Layer 9 of a small transformer language model trained on English Wikipedia (12 layers, counted from 0, width 96).
A neuron's activation on a vector x is SiLU(gate . x) times (in . x), where the dot is the dot product.
The model reads these tokens: " " "7" " |" " Swed" "en" " |" " J" "ose" "f" "in" " L" "ill" "h" "age"

The vector x that enters this layer's MLP at each token. A number n stands for (n - 128) times 0.021.
0 " ": 107, 141, 130, 126, 176, 104, 112, 66, 133, 196, 134, 148, 139, 113, 136, 174, 142, 117, 124, 128, 126, 132, 114, 119, 174, 190, 106, 139, 118, 127, 129, 131, 91, 145, 127, 122, 119, 145, 125, 135, 137, 137, 119, 138, 135, 87, 125, 115, 137, 155, 145, 66, 118, 127, 163, 108, 131, 108, 124, 181, 105, 119, 167, 167, 188, 138, 150, 126, 123, 170, 125, 157, 175, 146, 120, 124, 120, 152, 168, 126, 127, 115, 157, 98, 127, 129, 143, 131, 140, 133, 120, 139, 113, 144, 118, 80
1 "7": 151, 138, 157, 108, 188, 100, 121, 95, 126, 183, 133, 147, 153, 106, 96, 127, 138, 117, 142, 112, 103, 156, 114, 106, 208, 174, 110, 120, 146, 85, 146, 135, 124, 169, 104, 113, 127, 141, 148, 149, 148, 105, 142, 128, 128, 138, 125, 133, 148, 114, 123, 57, 111, 135, 150, 142, 143, 113, 130, 136, 122, 111, 163, 137, 135, 138, 152, 144, 110, 171, 136, 152, 141, 98, 158, 118, 119, 165, 123, 128, 137, 126, 171, 106, 139, 133, 146, 112, 165, 150, 117, 130, 112, 111, 162, 121
2 " |": 103, 127, 128, 135, 126, 93, 151, 67, 95, 194, 141, 121, 118, 88, 131, 138, 132, 147, 128, 126, 116, 132, 136, 130, 191, 170, 113, 126, 132, 144, 110, 123, 90, 146, 146, 133, 119, 144, 40, 112, 115, 128, 136, 136, 137, 142, 112, 103, 147, 117, 135, 73, 113, 134, 119, 119, 152, 91, 88, 140, 139, 125, 143, 119, 112, 130, 112, 139, 129, 178, 130, 169, 120, 176, 149, 127, 129, 140, 109, 144, 132, 114, 132, 122, 140, 96, 161, 142, 124, 117, 99, 141, 188, 118, 122, 123
3 " Swed": 89, 134, 167, 120, 134, 158, 95, 107, 131, 134, 120, 129, 132, 114, 119, 131, 60, 141, 112, 129, 136, 114, 106, 123, 138, 135, 112, 120, 111, 148, 153, 123, 95, 101, 98, 119, 98, 134, 134, 107, 93, 140, 91, 136, 159, 166, 145, 105, 114, 133, 107, 46, 103, 100, 123, 165, 143, 143, 111, 115, 79, 143, 92, 121, 138, 138, 79, 142, 144, 152, 108, 90, 154, 109, 144, 165, 131, 130, 28, 112, 114, 165, 105, 131, 156, 125, 115, 112, 129, 117, 70, 128, 218, 135, 106, 123
4 "en": 142, 164, 140, 96, 194, 135, 124, 131, 106, 139, 159, 95, 128, 129, 150, 101, 88, 122, 89, 159, 143, 172, 157, 122, 156, 166, 109, 158, 106, 117, 156, 106, 134, 151, 105, 173, 154, 96, 114, 119, 123, 132, 119, 97, 161, 146, 100, 94, 128, 154, 117, 61, 92, 154, 129, 158, 131, 154, 127, 166, 107, 123, 101, 122, 141, 115, 102, 120, 126, 133, 93, 111, 121, 102, 90, 134, 159, 119, 83, 201, 122, 165, 110, 125, 117, 119, 105, 109, 95, 117, 124, 145, 186, 113, 94, 156
5 " |": 121, 125, 156, 114, 154, 133, 125, 116, 137, 153, 139, 128, 115, 91, 132, 95, 111, 127, 110, 108, 124, 134, 134, 120, 198, 174, 91, 138, 127, 141, 127, 118, 87, 150, 130, 168, 113, 111, 47, 115, 95, 136, 114, 119, 132, 143, 122, 103, 132, 122, 138, 60, 95, 120, 111, 124, 144, 134, 82, 157, 139, 139, 106, 125, 109, 135, 119, 144, 123, 148, 124, 126, 147, 181, 155, 144, 128, 130, 107, 112, 117, 121, 92, 132, 124, 121, 129, 130, 119, 112, 97, 154, 159, 123, 110, 135
6 " J": 144, 131, 142, 118, 210, 180, 126, 171, 133, 96, 102, 145, 124, 56, 150, 119, 116, 125, 108, 126, 137, 154, 151, 101, 146, 114, 111, 152, 127, 139, 103, 107, 135, 86, 104, 111, 172, 105, 128, 161, 83, 146, 119, 132, 140, 139, 97, 108, 104, 129, 140, 68, 119, 128, 103, 125, 138, 152, 98, 131, 74, 127, 140, 130, 177, 169, 130, 121, 137, 144, 113, 128, 184, 127, 134, 106, 123, 123, 112, 105, 142, 149, 82, 158, 142, 101, 141, 143, 135, 101, 127, 148, 132, 169, 111, 141
7 "ose": 125, 122, 96, 130, 196, 152, 91, 178, 133, 91, 116, 115, 78, 131, 107, 152, 56, 129, 137, 155, 151, 160, 113, 140, 178, 119, 93, 149, 89, 147, 117, 102, 126, 146, 137, 119, 97, 112, 152, 77, 113, 130, 104, 70, 121, 178, 115, 124, 132, 116, 108, 79, 53, 135, 133, 156, 134, 140, 129, 137, 78, 139, 119, 160, 120, 122, 122, 141, 148, 145, 79, 123, 122, 146, 119, 128, 155, 123, 128, 173, 70, 141, 146, 127, 161, 107, 139, 118, 128, 121, 129, 135, 92, 97, 103, 126
8 "f": 157, 131, 147, 118, 189, 159, 142, 216, 78, 109, 115, 137, 129, 100, 121, 118, 115, 129, 113, 139, 126, 135, 138, 135, 127, 155, 97, 160, 100, 131, 127, 125, 135, 122, 140, 116, 104, 131, 121, 95, 134, 132, 113, 115, 123, 117, 114, 100, 122, 112, 138, 57, 74, 119, 126, 183, 107, 139, 86, 164, 140, 128, 128, 93, 158, 90, 116, 114, 108, 128, 74, 118, 149, 123, 159, 136, 99, 136, 101, 94, 76, 180, 134, 125, 161, 131, 106, 128, 176, 96, 146, 148, 109, 93, 125, 81
9 "in": 111, 170, 126, 140, 247, 150, 141, 205, 112, 121, 156, 127, 126, 118, 121, 129, 78, 142, 79, 166, 131, 188, 153, 129, 160, 143, 123, 146, 114, 124, 156, 140, 158, 141, 110, 120, 125, 103, 99, 117, 143, 161, 149, 109, 152, 172, 136, 116, 93, 170, 111, 86, 93, 131, 95, 143, 138, 131, 113, 165, 128, 114, 135, 122, 125, 131, 121, 144, 135, 154, 114, 119, 123, 123, 95, 114, 122, 111, 131, 128, 117, 175, 173, 105, 159, 105, 123, 149, 157, 105, 125, 160, 147, 129, 115, 144
10 " L": 165, 146, 134, 114, 220, 162, 157, 135, 139, 133, 132, 127, 132, 99, 144, 132, 119, 139, 103, 143, 142, 139, 131, 104, 157, 119, 102, 128, 119, 152, 131, 113, 130, 96, 107, 150, 76, 92, 176, 133, 94, 119, 129, 123, 140, 140, 107, 141, 118, 127, 142, 87, 133, 143, 124, 86, 134, 152, 59, 125, 90, 156, 119, 121, 161, 123, 138, 116, 116, 199, 96, 114, 187, 116, 146, 132, 114, 187, 104, 116, 163, 146, 99, 104, 133, 120, 130, 112, 138, 137, 139, 152, 154, 133, 104, 160
11 "ill": 131, 157, 92, 159, 226, 136, 118, 163, 92, 141, 145, 113, 79, 102, 116, 151, 145, 156, 111, 156, 133, 103, 127, 119, 135, 140, 71, 147, 154, 165, 119, 104, 148, 100, 125, 125, 98, 72, 148, 145, 73, 110, 131, 106, 118, 127, 114, 103, 113, 138, 94, 64, 138, 132, 118, 137, 127, 180, 122, 131, 94, 122, 126, 136, 145, 125, 154, 131, 138, 146, 74, 112, 144, 126, 121, 148, 117, 98, 105, 170, 162, 182, 114, 120, 159, 116, 143, 134, 114, 118, 89, 135, 109, 143, 111, 133
12 "h": 139, 153, 130, 138, 245, 134, 160, 158, 127, 152, 104, 111, 106, 120, 137, 154, 140, 139, 89, 137, 90, 170, 136, 100, 118, 148, 131, 142, 116, 141, 85, 107, 151, 120, 128, 113, 102, 142, 129, 120, 94, 95, 152, 88, 121, 136, 116, 117, 127, 163, 134, 112, 129, 124, 143, 151, 118, 178, 53, 138, 97, 112, 97, 97, 122, 88, 154, 111, 101, 145, 122, 127, 167, 115, 105, 155, 184, 132, 80, 90, 133, 161, 123, 108, 164, 148, 116, 142, 156, 136, 85, 142, 86, 153, 152, 99
13 "age": 160, 129, 138, 117, 237, 152, 130, 169, 116, 123, 122, 122, 120, 135, 104, 124, 62, 103, 96, 133, 132, 140, 125, 146, 172, 147, 96, 147, 123, 134, 136, 124, 139, 177, 114, 127, 78, 104, 125, 106, 77, 132, 141, 85, 144, 149, 112, 134, 164, 120, 100, 88, 101, 123, 118, 159, 108, 143, 141, 158, 122, 156, 112, 144, 124, 82, 161, 103, 152, 90, 103, 119, 141, 142, 104, 140, 113, 132, 131, 194, 64, 148, 141, 93, 109, 124, 116, 154, 134, 112, 102, 164, 133, 156, 102, 130

Each question shows the input weights of one neuron of the MLP. A number n stands for (n - 128) times 0.0057.

n120 gate: 85, 87, 137, 127, 116, 99, 133, 143, 128, 102, 125, 101, 133, 153, 84, 109, 141, 159, 119, 169, 102, 131, 122, 154, 152, 121, 88, 115, 120, 114, 137, 186, 154, 96, 96, 146, 148, 174, 121, 111, 98, 109, 143, 144, 132, 138, 115, 108, 106, 80, 138, 113, 143, 108, 97, 138, 146, 126, 123, 134, 129, 183, 184, 99, 149, 157, 99, 125, 146, 131, 98, 135, 117, 129, 112, 134, 114, 139, 136, 112, 115, 129, 48, 115, 106, 82, 124, 126, 109, 138, 159, 139, 168, 141, 141, 130
n120 in: 146, 110, 140, 152, 124, 125, 119, 137, 130, 208, 115, 119, 127, 117, 129, 148, 137, 190, 107, 125, 111, 122, 141, 118, 87, 121, 127, 135, 89, 120, 142, 156, 147, 85, 131, 143, 115, 151, 96, 147, 121, 150, 117, 143, 127, 150, 137, 125, 143, 103, 65, 119, 139, 93, 109, 156, 156, 132, 134, 123, 155, 100, 143, 131, 121, 124, 177, 111, 88, 151, 121, 107, 110, 133, 147, 169, 159, 136, 108, 136, 146, 131, 98, 157, 107, 155, 116, 144, 148, 171, 145, 151, 166, 122, 141, 135
On which three tokens does it fire most, strongest first? 3 " Swed", 2 " |", 7 "ose"

n148 gate: 152, 90, 142, 96, 131, 116, 122, 102, 159, 106, 139, 183, 125, 109, 130, 145, 145, 166, 168, 114, 101, 138, 131, 110, 152, 155, 149, 126, 129, 124, 146, 121, 133, 192, 119, 160, 142, 88, 102, 139, 136, 141, 91, 187, 104, 112, 113, 124, 141, 83, 177, 128, 137, 102, 110, 143, 145, 122, 135, 112, 151, 118, 190, 126, 157, 184, 108, 122, 118, 168, 157, 150, 108, 127, 170, 161, 129, 110, 134, 152, 145, 101, 176, 150, 141, 153, 147, 101, 135, 119, 180, 131, 152, 132, 151, 97
n148 in: 121, 95, 153, 105, 106, 158, 125, 139, 133, 187, 88, 146, 122, 99, 150, 142, 86, 146, 142, 135, 91, 144, 124, 109, 202, 160, 118, 93, 118, 125, 128, 105, 134, 140, 130, 123, 136, 108, 99, 101, 120, 164, 124, 122, 113, 132, 103, 110, 129, 113, 173, 86, 131, 113, 124, 165, 167, 129, 124, 109, 105, 101, 174, 144, 147, 152, 132, 160, 128, 181, 131, 151, 141, 103, 158, 140, 106, 136, 107, 160, 148, 150, 153, 165, 138, 137, 133, 138, 130, 154, 123, 127, 136, 129, 124, 112
Which token does this neuron like most? 1 "7"

n134 gate: 140, 148, 83, 177, 121, 130, 96, 121, 121, 134, 176, 95, 84, 123, 144, 115, 104, 115, 115, 73, 157, 116, 105, 153, 112, 114, 85, 148, 136, 101, 165, 149, 142, 110, 132, 142, 111, 117, 115, 102, 114, 156, 97, 108, 99, 167, 126, 116, 138, 126, 72, 169, 147, 182, 107, 120, 131, 157, 87, 129, 123, 110, 128, 87, 127, 180, 88, 114, 144, 107, 135, 83, 102, 119, 138, 144, 175, 97, 123, 146, 94, 146, 155, 130, 130, 146, 79, 150, 103, 155, 84, 147, 125, 172, 131, 134
n134 in: 170, 107, 149, 117, 104, 161, 91, 110, 133, 144, 116, 147, 98, 145, 175, 127, 120, 139, 110, 104, 144, 137, 123, 125, 128, 128, 90, 131, 137, 142, 162, 127, 127, 94, 154, 119, 183, 166, 118, 151, 109, 121, 161, 156, 122, 175, 119, 162, 154, 135, 53, 115, 79, 119, 128, 146, 145, 145, 132, 144, 124, 160, 132, 176, 115, 113, 113, 99, 113, 116, 134, 123, 136, 129, 155, 138, 135, 147, 117, 111, 99, 122, 73, 135, 114, 93, 151, 149, 93, 136, 138, 131, 107, 178, 157, 119
Which token does this neuron like most? 3 " Swed"

n88 gate: 169, 73, 70, 135, 115, 114, 131, 117, 153, 128, 130, 79, 146, 161, 133, 113, 112, 146, 127, 76, 134, 118, 140, 176, 83, 183, 165, 133, 116, 121, 112, 209, 138, 138, 136, 132, 96, 83, 122, 148, 127, 193, 165, 103, 163, 113, 136, 120, 137, 117, 164, 130, 134, 88, 109, 138, 144, 101, 81, 98, 155, 166, 95, 135, 79, 142, 110, 117, 118, 124, 165, 107, 121, 154, 134, 137, 134, 103, 117, 79, 139, 156, 116, 150, 140, 127, 126, 163, 140, 161, 153, 96, 137, 170, 129, 174
n88 in: 88, 118, 141, 145, 135, 103, 98, 133, 130, 83, 136, 91, 132, 128, 151, 80, 109, 126, 168, 124, 138, 158, 140, 119, 147, 99, 124, 124, 173, 115, 144, 113, 161, 143, 80, 188, 156, 72, 113, 125, 141, 134, 135, 161, 144, 127, 126, 133, 146, 120, 135, 140, 172, 124, 92, 167, 126, 116, 109, 178, 188, 122, 158, 98, 171, 174, 75, 91, 157, 121, 139, 131, 125, 139, 112, 159, 98, 115, 136, 140, 141, 68, 179, 138, 115, 110, 98, 119, 152, 143, 145, 141, 96, 122, 151, 156
Which token does this neuron like most? 11 "ill"

n80 gate: 143, 136, 87, 114, 89, 101, 127, 95, 140, 106, 146, 104, 149, 152, 127, 86, 173, 198, 154, 105, 88, 100, 101, 122, 124, 106, 146, 77, 120, 118, 146, 168, 84, 177, 131, 156, 198, 136, 125, 171, 153, 132, 139, 135, 145, 106, 134, 120, 100, 133, 134, 145, 144, 83, 114, 132, 124, 107, 152, 93, 131, 147, 123, 161, 87, 153, 137, 52, 164, 102, 168, 195, 158, 134, 99, 102, 156, 120, 115, 122, 101, 132, 126, 125, 74, 143, 101, 113, 89, 142, 122, 118, 148, 144, 139, 86
n80 in: 146, 120, 100, 127, 106, 108, 99, 102, 149, 126, 118, 112, 152, 104, 133, 91, 136, 124, 130, 142, 131, 85, 123, 98, 142, 99, 108, 102, 155, 130, 150, 160, 121, 140, 146, 151, 164, 111, 142, 144, 115, 152, 125, 154, 141, 143, 193, 138, 72, 146, 133, 108, 147, 98, 119, 150, 115, 123, 148, 95, 150, 158, 98, 172, 123, 104, 152, 93, 94, 143, 127, 202, 159, 121, 99, 83, 131, 176, 115, 98, 73, 134, 129, 154, 105, 143, 117, 142, 123, 151, 107, 108, 136, 123, 145, 83
Which token does this neuron like most? 4 "en"

n152 gate: 150, 112, 130, 135, 79, 144, 145, 154, 156, 133, 112, 151, 123, 140, 100, 111, 132, 152, 93, 185, 135, 93, 100, 188, 135, 127, 168, 67, 116, 122, 123, 131, 128, 117, 144, 156, 140, 154, 121, 110, 127, 124, 91, 178, 89, 103, 144, 148, 137, 112, 168, 131, 144, 128, 91, 119, 164, 149, 76, 117, 130, 140, 107, 149, 111, 190, 141, 110, 142, 188, 135, 128, 154, 140, 119, 86, 99, 116, 71, 139, 112, 119, 159, 94, 118, 150, 117, 121, 171, 160, 111, 120, 152, 138, 127, 102
n152 in: 116, 110, 154, 68, 109, 109, 105, 166, 153, 87, 106, 156, 122, 172, 137, 107, 72, 126, 109, 109, 138, 132, 105, 86, 127, 141, 123, 117, 106, 89, 165, 146, 85, 119, 144, 143, 174, 100, 127, 139, 82, 115, 136, 132, 122, 108, 113, 174, 118, 123, 127, 104, 132, 151, 100, 149, 106, 91, 126, 168, 164, 112, 138, 127, 104, 142, 141, 108, 103, 92, 111, 132, 132, 148, 117, 146, 154, 141, 151, 109, 176, 134, 145, 137, 118, 171, 147, 109, 107, 112, 149, 142, 134, 107, 77, 125
Which token does this neuron like most? 11 "ill"

n38 gate: 155, 148, 117, 189, 121, 132, 129, 87, 87, 107, 83, 165, 144, 94, 116, 138, 158, 139, 148, 141, 121, 148, 142, 135, 137, 93, 138, 160, 172, 86, 114, 154, 139, 124, 157, 139, 147, 134, 140, 177, 138, 132, 155, 153, 131, 167, 171, 141, 145, 23, 135, 166, 112, 171, 134, 137, 121, 172, 103, 129, 109, 132, 112, 132, 113, 108, 164, 138, 113, 111, 153, 106, 77, 154, 156, 106, 126, 136, 154, 150, 98, 151, 122, 99, 114, 136, 179, 186, 101, 149, 137, 142, 170, 141, 135, 114
n38 in: 124, 120, 166, 132, 106, 129, 121, 140, 130, 101, 149, 154, 137, 137, 120, 121, 146, 139, 112, 130, 158, 170, 128, 129, 122, 98, 122, 107, 111, 145, 85, 160, 142, 105, 157, 188, 98, 133, 117, 160, 187, 123, 88, 141, 132, 153, 147, 106, 159, 136, 125, 148, 132, 143, 130, 103, 126, 175, 84, 216, 159, 115, 96, 153, 109, 183, 159, 118, 111, 118, 134, 148, 142, 118, 127, 114, 82, 126, 114, 157, 151, 127, 135, 152, 102, 116, 147, 168, 158, 165, 114, 172, 122, 123, 136, 122
On which token does it fire most, and how strongly? 3 " Swed", at about 0.26

n62 gate: 157, 150, 123, 156, 49, 123, 119, 119, 98, 96, 140, 123, 123, 118, 101, 153, 129, 150, 110, 92, 127, 107, 119, 111, 116, 134, 146, 140, 84, 119, 119, 184, 138, 152, 146, 97, 115, 146, 130, 180, 121, 111, 118, 116, 145, 111, 135, 123, 133, 88, 117, 149, 129, 116, 87, 119, 97, 161, 141, 117, 139, 164, 133, 124, 155, 126, 76, 145, 158, 111, 101, 143, 116, 142, 162, 163, 112, 153, 133, 173, 172, 148, 65, 143, 136, 107, 140, 91, 106, 129, 127, 111, 129, 184, 132, 148
n62 in: 129, 114, 101, 108, 163, 138, 138, 81, 147, 143, 110, 186, 125, 131, 158, 122, 171, 125, 129, 97, 91, 153, 172, 129, 135, 125, 129, 121, 140, 113, 145, 122, 115, 75, 113, 162, 109, 111, 127, 92, 137, 151, 115, 148, 138, 121, 116, 118, 136, 133, 135, 144, 137, 152, 146, 137, 140, 145, 127, 123, 114, 113, 122, 104, 125, 159, 132, 104, 148, 107, 178, 91, 134, 118, 166, 141, 154, 125, 155, 121, 140, 120, 146, 159, 111, 128, 163, 181, 131, 156, 116, 170, 127, 97, 115, 144
On which three tokens does it fire most, strongest first? 7 "ose", 8 "f", 13 "age"

n66 gate: 143, 116, 131, 164, 117, 97, 139, 165, 162, 145, 126, 99, 156, 111, 157, 113, 118, 82, 155, 119, 126, 106, 90, 102, 93, 117, 108, 133, 135, 124, 124, 105, 130, 121, 88, 113, 78, 98, 168, 123, 144, 134, 123, 81, 105, 137, 123, 109, 110, 109, 120, 168, 135, 125, 130, 167, 109, 102, 124, 80, 150, 178, 156, 125, 130, 120, 86, 156, 134, 158, 132, 148, 137, 101, 166, 105, 143, 158, 133, 94, 157, 98, 92, 143, 127, 109, 129, 54, 110, 161, 142, 106, 130, 154, 134, 179
n66 in: 161, 131, 126, 84, 163, 61, 110, 153, 145, 152, 114, 116, 123, 101, 111, 130, 110, 123, 157, 127, 170, 125, 131, 131, 101, 118, 70, 165, 153, 86, 142, 120, 132, 161, 129, 68, 95, 136, 131, 120, 134, 132, 132, 89, 139, 162, 113, 139, 112, 99, 124, 149, 125, 139, 136, 160, 96, 147, 126, 82, 124, 135, 124, 83, 162, 121, 130, 109, 191, 135, 129, 80, 122, 102, 119, 135, 142, 102, 146, 123, 133, 124, 130, 103, 173, 148, 98, 147, 130, 128, 128, 142, 149, 129, 92, 117
Which token does this neuron like most? 10 " L"

n102 gate: 102, 150, 142, 128, 148, 86, 95, 100, 170, 157, 146, 155, 180, 109, 69, 120, 114, 120, 126, 147, 118, 131, 116, 106, 70, 112, 152, 123, 148, 117, 141, 136, 135, 146, 150, 133, 130, 166, 121, 171, 95, 119, 152, 129, 102, 73, 87, 128, 112, 118, 153, 145, 159, 132, 134, 126, 101, 180, 139, 86, 151, 171, 131, 137, 137, 100, 96, 129, 130, 115, 131, 132, 119, 148, 208, 122, 114, 108, 133, 85, 126, 111, 122, 78, 135, 156, 118, 137, 138, 128, 142, 116, 72, 188, 148, 97
n102 in: 138, 115, 168, 119, 149, 110, 180, 115, 140, 199, 112, 151, 121, 97, 88, 163, 91, 92, 83, 102, 160, 127, 130, 116, 88, 115, 124, 119, 135, 131, 115, 143, 159, 156, 125, 147, 158, 149, 132, 157, 106, 129, 186, 127, 93, 106, 118, 105, 144, 111, 116, 121, 138, 131, 122, 77, 153, 138, 117, 121, 108, 98, 128, 121, 139, 135, 91, 122, 118, 94, 150, 123, 134, 126, 146, 127, 88, 137, 164, 108, 116, 124, 99, 110, 141, 127, 126, 155, 115, 147, 121, 114, 110, 170, 131, 128
On which token does it fire most, and how strongly? 7 "ose", at about 0.33

n81 gate: 140, 132, 181, 153, 126, 100, 86, 116, 144, 130, 130, 146, 193, 94, 155, 105, 172, 140, 153, 69, 91, 111, 130, 122, 155, 112, 136, 147, 116, 104, 141, 126, 119, 155, 147, 151, 161, 130, 121, 130, 167, 139, 125, 130, 167, 97, 93, 166, 134, 128, 194, 196, 135, 116, 123, 124, 145, 110, 110, 123, 158, 141, 121, 96, 123, 134, 148, 117, 115, 139, 182, 121, 145, 170, 123, 149, 136, 142, 146, 70, 189, 89, 102, 184, 111, 121, 149, 113, 148, 130, 140, 123, 91, 148, 126, 108
n81 in: 165, 148, 172, 149, 133, 143, 113, 129, 116, 144, 128, 165, 127, 60, 140, 103, 146, 131, 138, 100, 96, 112, 151, 136, 178, 101, 123, 139, 106, 116, 85, 104, 104, 140, 137, 136, 168, 121, 146, 133, 124, 130, 151, 134, 165, 131, 98, 118, 147, 165, 145, 136, 88, 124, 107, 105, 143, 113, 88, 126, 141, 151, 118, 101, 149, 115, 131, 122, 121, 144, 168, 97, 170, 194, 150, 133, 109, 151, 138, 83, 152, 108, 106, 132, 124, 86, 149, 107, 102, 100, 114, 151, 126, 142, 131, 92
On which three tokens does it fire most, strongest first? 5 " |", 0 " ", 1 "7"

n108 gate: 142, 139, 120, 125, 127, 116, 107, 144, 158, 146, 131, 105, 163, 118, 154, 130, 126, 134, 112, 74, 124, 119, 163, 146, 149, 127, 127, 126, 144, 119, 140, 124, 94, 125, 120, 162, 148, 147, 119, 112, 135, 168, 134, 131, 119, 108, 151, 116, 143, 102, 112, 144, 126, 144, 122, 122, 134, 128, 126, 138, 176, 86, 94, 108, 120, 152, 153, 121, 122, 123, 114, 126, 125, 151, 136, 142, 143, 116, 141, 107, 191, 99, 182, 149, 134, 152, 59, 194, 175, 183, 164, 148, 84, 74, 176, 184
n108 in: 122, 128, 163, 113, 168, 139, 124, 150, 151, 149, 125, 106, 158, 90, 114, 81, 166, 159, 112, 131, 146, 145, 133, 93, 168, 131, 111, 122, 152, 107, 105, 136, 106, 105, 125, 142, 127, 117, 116, 114, 154, 152, 123, 97, 139, 65, 141, 74, 146, 87, 113, 113, 135, 126, 118, 147, 89, 121, 135, 122, 157, 121, 87, 146, 104, 111, 117, 116, 174, 119, 116, 127, 135, 131, 128, 125, 129, 103, 125, 90, 125, 116, 129, 104, 127, 118, 151, 181, 147, 146, 183, 177, 71, 97, 133, 120
On which three tokens does it fire most, strongest first? 1 "7", 3 " Swed", 5 " |"

n124 gate: 64, 138, 119, 142, 62, 88, 70, 136, 112, 102, 184, 107, 107, 121, 160, 161, 158, 171, 189, 122, 117, 70, 103, 152, 157, 145, 118, 98, 131, 150, 144, 133, 131, 143, 168, 147, 138, 107, 128, 124, 93, 106, 108, 98, 113, 153, 94, 175, 150, 123, 137, 135, 77, 156, 100, 88, 106, 98, 127, 113, 156, 61, 146, 152, 108, 139, 125, 65, 133, 122, 163, 140, 79, 154, 84, 143, 161, 78, 131, 130, 116, 94, 125, 131, 128, 136, 93, 119, 149, 113, 141, 122, 123, 118, 102, 107
n124 in: 87, 117, 150, 138, 109, 146, 101, 104, 144, 114, 145, 95, 141, 131, 172, 106, 105, 157, 129, 106, 117, 111, 145, 140, 193, 146, 109, 127, 114, 137, 122, 141, 148, 119, 169, 187, 145, 79, 110, 104, 97, 125, 129, 108, 140, 114, 89, 138, 150, 81, 129, 133, 148, 126, 93, 133, 111, 145, 100, 121, 149, 99, 143, 140, 130, 137, 141, 72, 112, 174, 123, 156, 103, 139, 119, 172, 134, 125, 113, 132, 123, 119, 132, 133, 145, 146, 136, 123, 123, 93, 135, 106, 117, 108, 97, 95
Which token does this neuron like most? 2 " |"

n167 gate: 101, 160, 93, 117, 110, 111, 169, 69, 131, 132, 109, 158, 114, 182, 111, 124, 118, 100, 134, 123, 89, 126, 125, 102, 156, 124, 129, 102, 134, 187, 166, 132, 92, 171, 51, 164, 121, 182, 133, 182, 128, 127, 160, 123, 148, 80, 147, 125, 102, 94, 97, 145, 106, 129, 130, 138, 71, 118, 137, 148, 123, 183, 175, 108, 120, 123, 109, 117, 131, 119, 169, 124, 112, 107, 164, 139, 103, 159, 131, 158, 156, 140, 111, 113, 97, 91, 151, 144, 131, 137, 151, 147, 147, 174, 158, 98
n167 in: 128, 105, 121, 93, 115, 144, 163, 128, 136, 117, 124, 127, 165, 151, 163, 127, 112, 154, 151, 117, 140, 96, 156, 55, 137, 114, 162, 132, 144, 115, 145, 117, 120, 87, 108, 115, 168, 121, 102, 161, 131, 126, 150, 107, 97, 136, 144, 136, 97, 176, 129, 143, 126, 95, 78, 126, 165, 100, 110, 111, 122, 139, 111, 156, 100, 114, 77, 143, 147, 135, 129, 112, 145, 168, 135, 114, 174, 117, 147, 152, 120, 106, 72, 161, 160, 157, 81, 119, 112, 133, 132, 83, 73, 154, 123, 135
On which token does it fire most, and how strongly? 8 "f", at about 0.39

n26 gate: 130, 73, 94, 138, 79, 113, 91, 68, 151, 125, 128, 125, 150, 97, 120, 164, 121, 124, 194, 84, 84, 84, 158, 104, 115, 126, 114, 81, 109, 109, 116, 140, 93, 113, 180, 108, 132, 152, 137, 172, 141, 146, 98, 104, 157, 133, 138, 118, 154, 141, 96, 145, 92, 153, 86, 124, 143, 106, 137, 131, 216, 69, 135, 126, 169, 140, 94, 138, 109, 139, 121, 134, 136, 176, 95, 144, 143, 170, 180, 173, 131, 158, 135, 107, 115, 144, 144, 144, 105, 162, 144, 160, 113, 114, 125, 144
n26 in: 110, 77, 101, 115, 129, 110, 127, 88, 144, 114, 111, 125, 152, 132, 131, 154, 131, 143, 132, 144, 89, 145, 133, 124, 144, 120, 102, 120, 104, 129, 139, 98, 102, 116, 153, 134, 128, 113, 122, 142, 107, 127, 119, 101, 115, 120, 129, 152, 129, 137, 141, 113, 115, 130, 124, 139, 108, 108, 147, 140, 178, 124, 108, 156, 184, 161, 124, 174, 118, 158, 110, 149, 116, 140, 122, 148, 149, 135, 118, 166, 129, 175, 105, 65, 102, 117, 159, 120, 132, 133, 129, 170, 77, 103, 140, 112
Which token does this neuron like most? 0 " "

n132 gate: 93, 93, 154, 110, 110, 139, 163, 110, 166, 142, 160, 126, 149, 153, 143, 99, 125, 114, 89, 139, 107, 123, 90, 89, 143, 135, 119, 153, 147, 114, 148, 135, 163, 123, 101, 138, 120, 126, 117, 141, 176, 130, 144, 152, 137, 107, 111, 97, 143, 140, 140, 108, 106, 176, 95, 138, 177, 127, 120, 142, 134, 113, 166, 96, 99, 132, 101, 128, 138, 125, 133, 134, 123, 109, 102, 99, 177, 118, 131, 166, 175, 115, 184, 196, 76, 161, 74, 170, 162, 140, 85, 154, 137, 153, 125, 180
n132 in: 170, 144, 117, 184, 125, 113, 103, 142, 74, 141, 93, 95, 108, 146, 134, 154, 127, 90, 130, 140, 155, 135, 188, 108, 105, 118, 104, 133, 121, 141, 152, 102, 77, 70, 152, 127, 119, 170, 111, 109, 116, 125, 171, 155, 101, 157, 128, 92, 189, 109, 171, 139, 132, 112, 132, 155, 104, 138, 136, 116, 105, 109, 117, 128, 158, 149, 104, 130, 164, 134, 98, 144, 108, 107, 149, 175, 119, 144, 113, 118, 130, 113, 107, 109, 168, 126, 121, 139, 106, 131, 96, 173, 144, 108, 128, 153
Which token does this neuron like most? 4 "en"

n98 gate: 77, 133, 106, 129, 88, 99, 126, 119, 126, 121, 161, 114, 150, 154, 138, 148, 104, 111, 95, 96, 130, 134, 115, 145, 139, 175, 126, 97, 167, 132, 179, 134, 116, 83, 157, 147, 168, 101, 104, 142, 134, 130, 123, 104, 93, 126, 105, 122, 94, 141, 158, 117, 72, 115, 109, 122, 101, 124, 92, 165, 136, 133, 133, 120, 147, 163, 115, 137, 138, 140, 127, 149, 138, 140, 135, 79, 68, 95, 143, 104, 123, 129, 191, 128, 109, 141, 82, 100, 134, 170, 132, 90, 170, 145, 139, 101
n98 in: 132, 133, 118, 83, 129, 133, 107, 142, 105, 105, 145, 148, 136, 136, 84, 187, 90, 117, 153, 131, 132, 139, 121, 144, 154, 146, 152, 123, 159, 154, 136, 119, 156, 136, 153, 132, 115, 128, 113, 130, 154, 137, 107, 91, 126, 113, 164, 171, 88, 127, 150, 141, 117, 105, 106, 156, 107, 156, 108, 129, 125, 125, 93, 132, 153, 131, 142, 97, 135, 137, 128, 181, 88, 112, 154, 140, 58, 122, 175, 97, 164, 100, 142, 128, 151, 117, 133, 99, 142, 133, 115, 162, 113, 175, 121, 116
On which two tokens does it fire most, strongest first? 0 " ", 9 "in"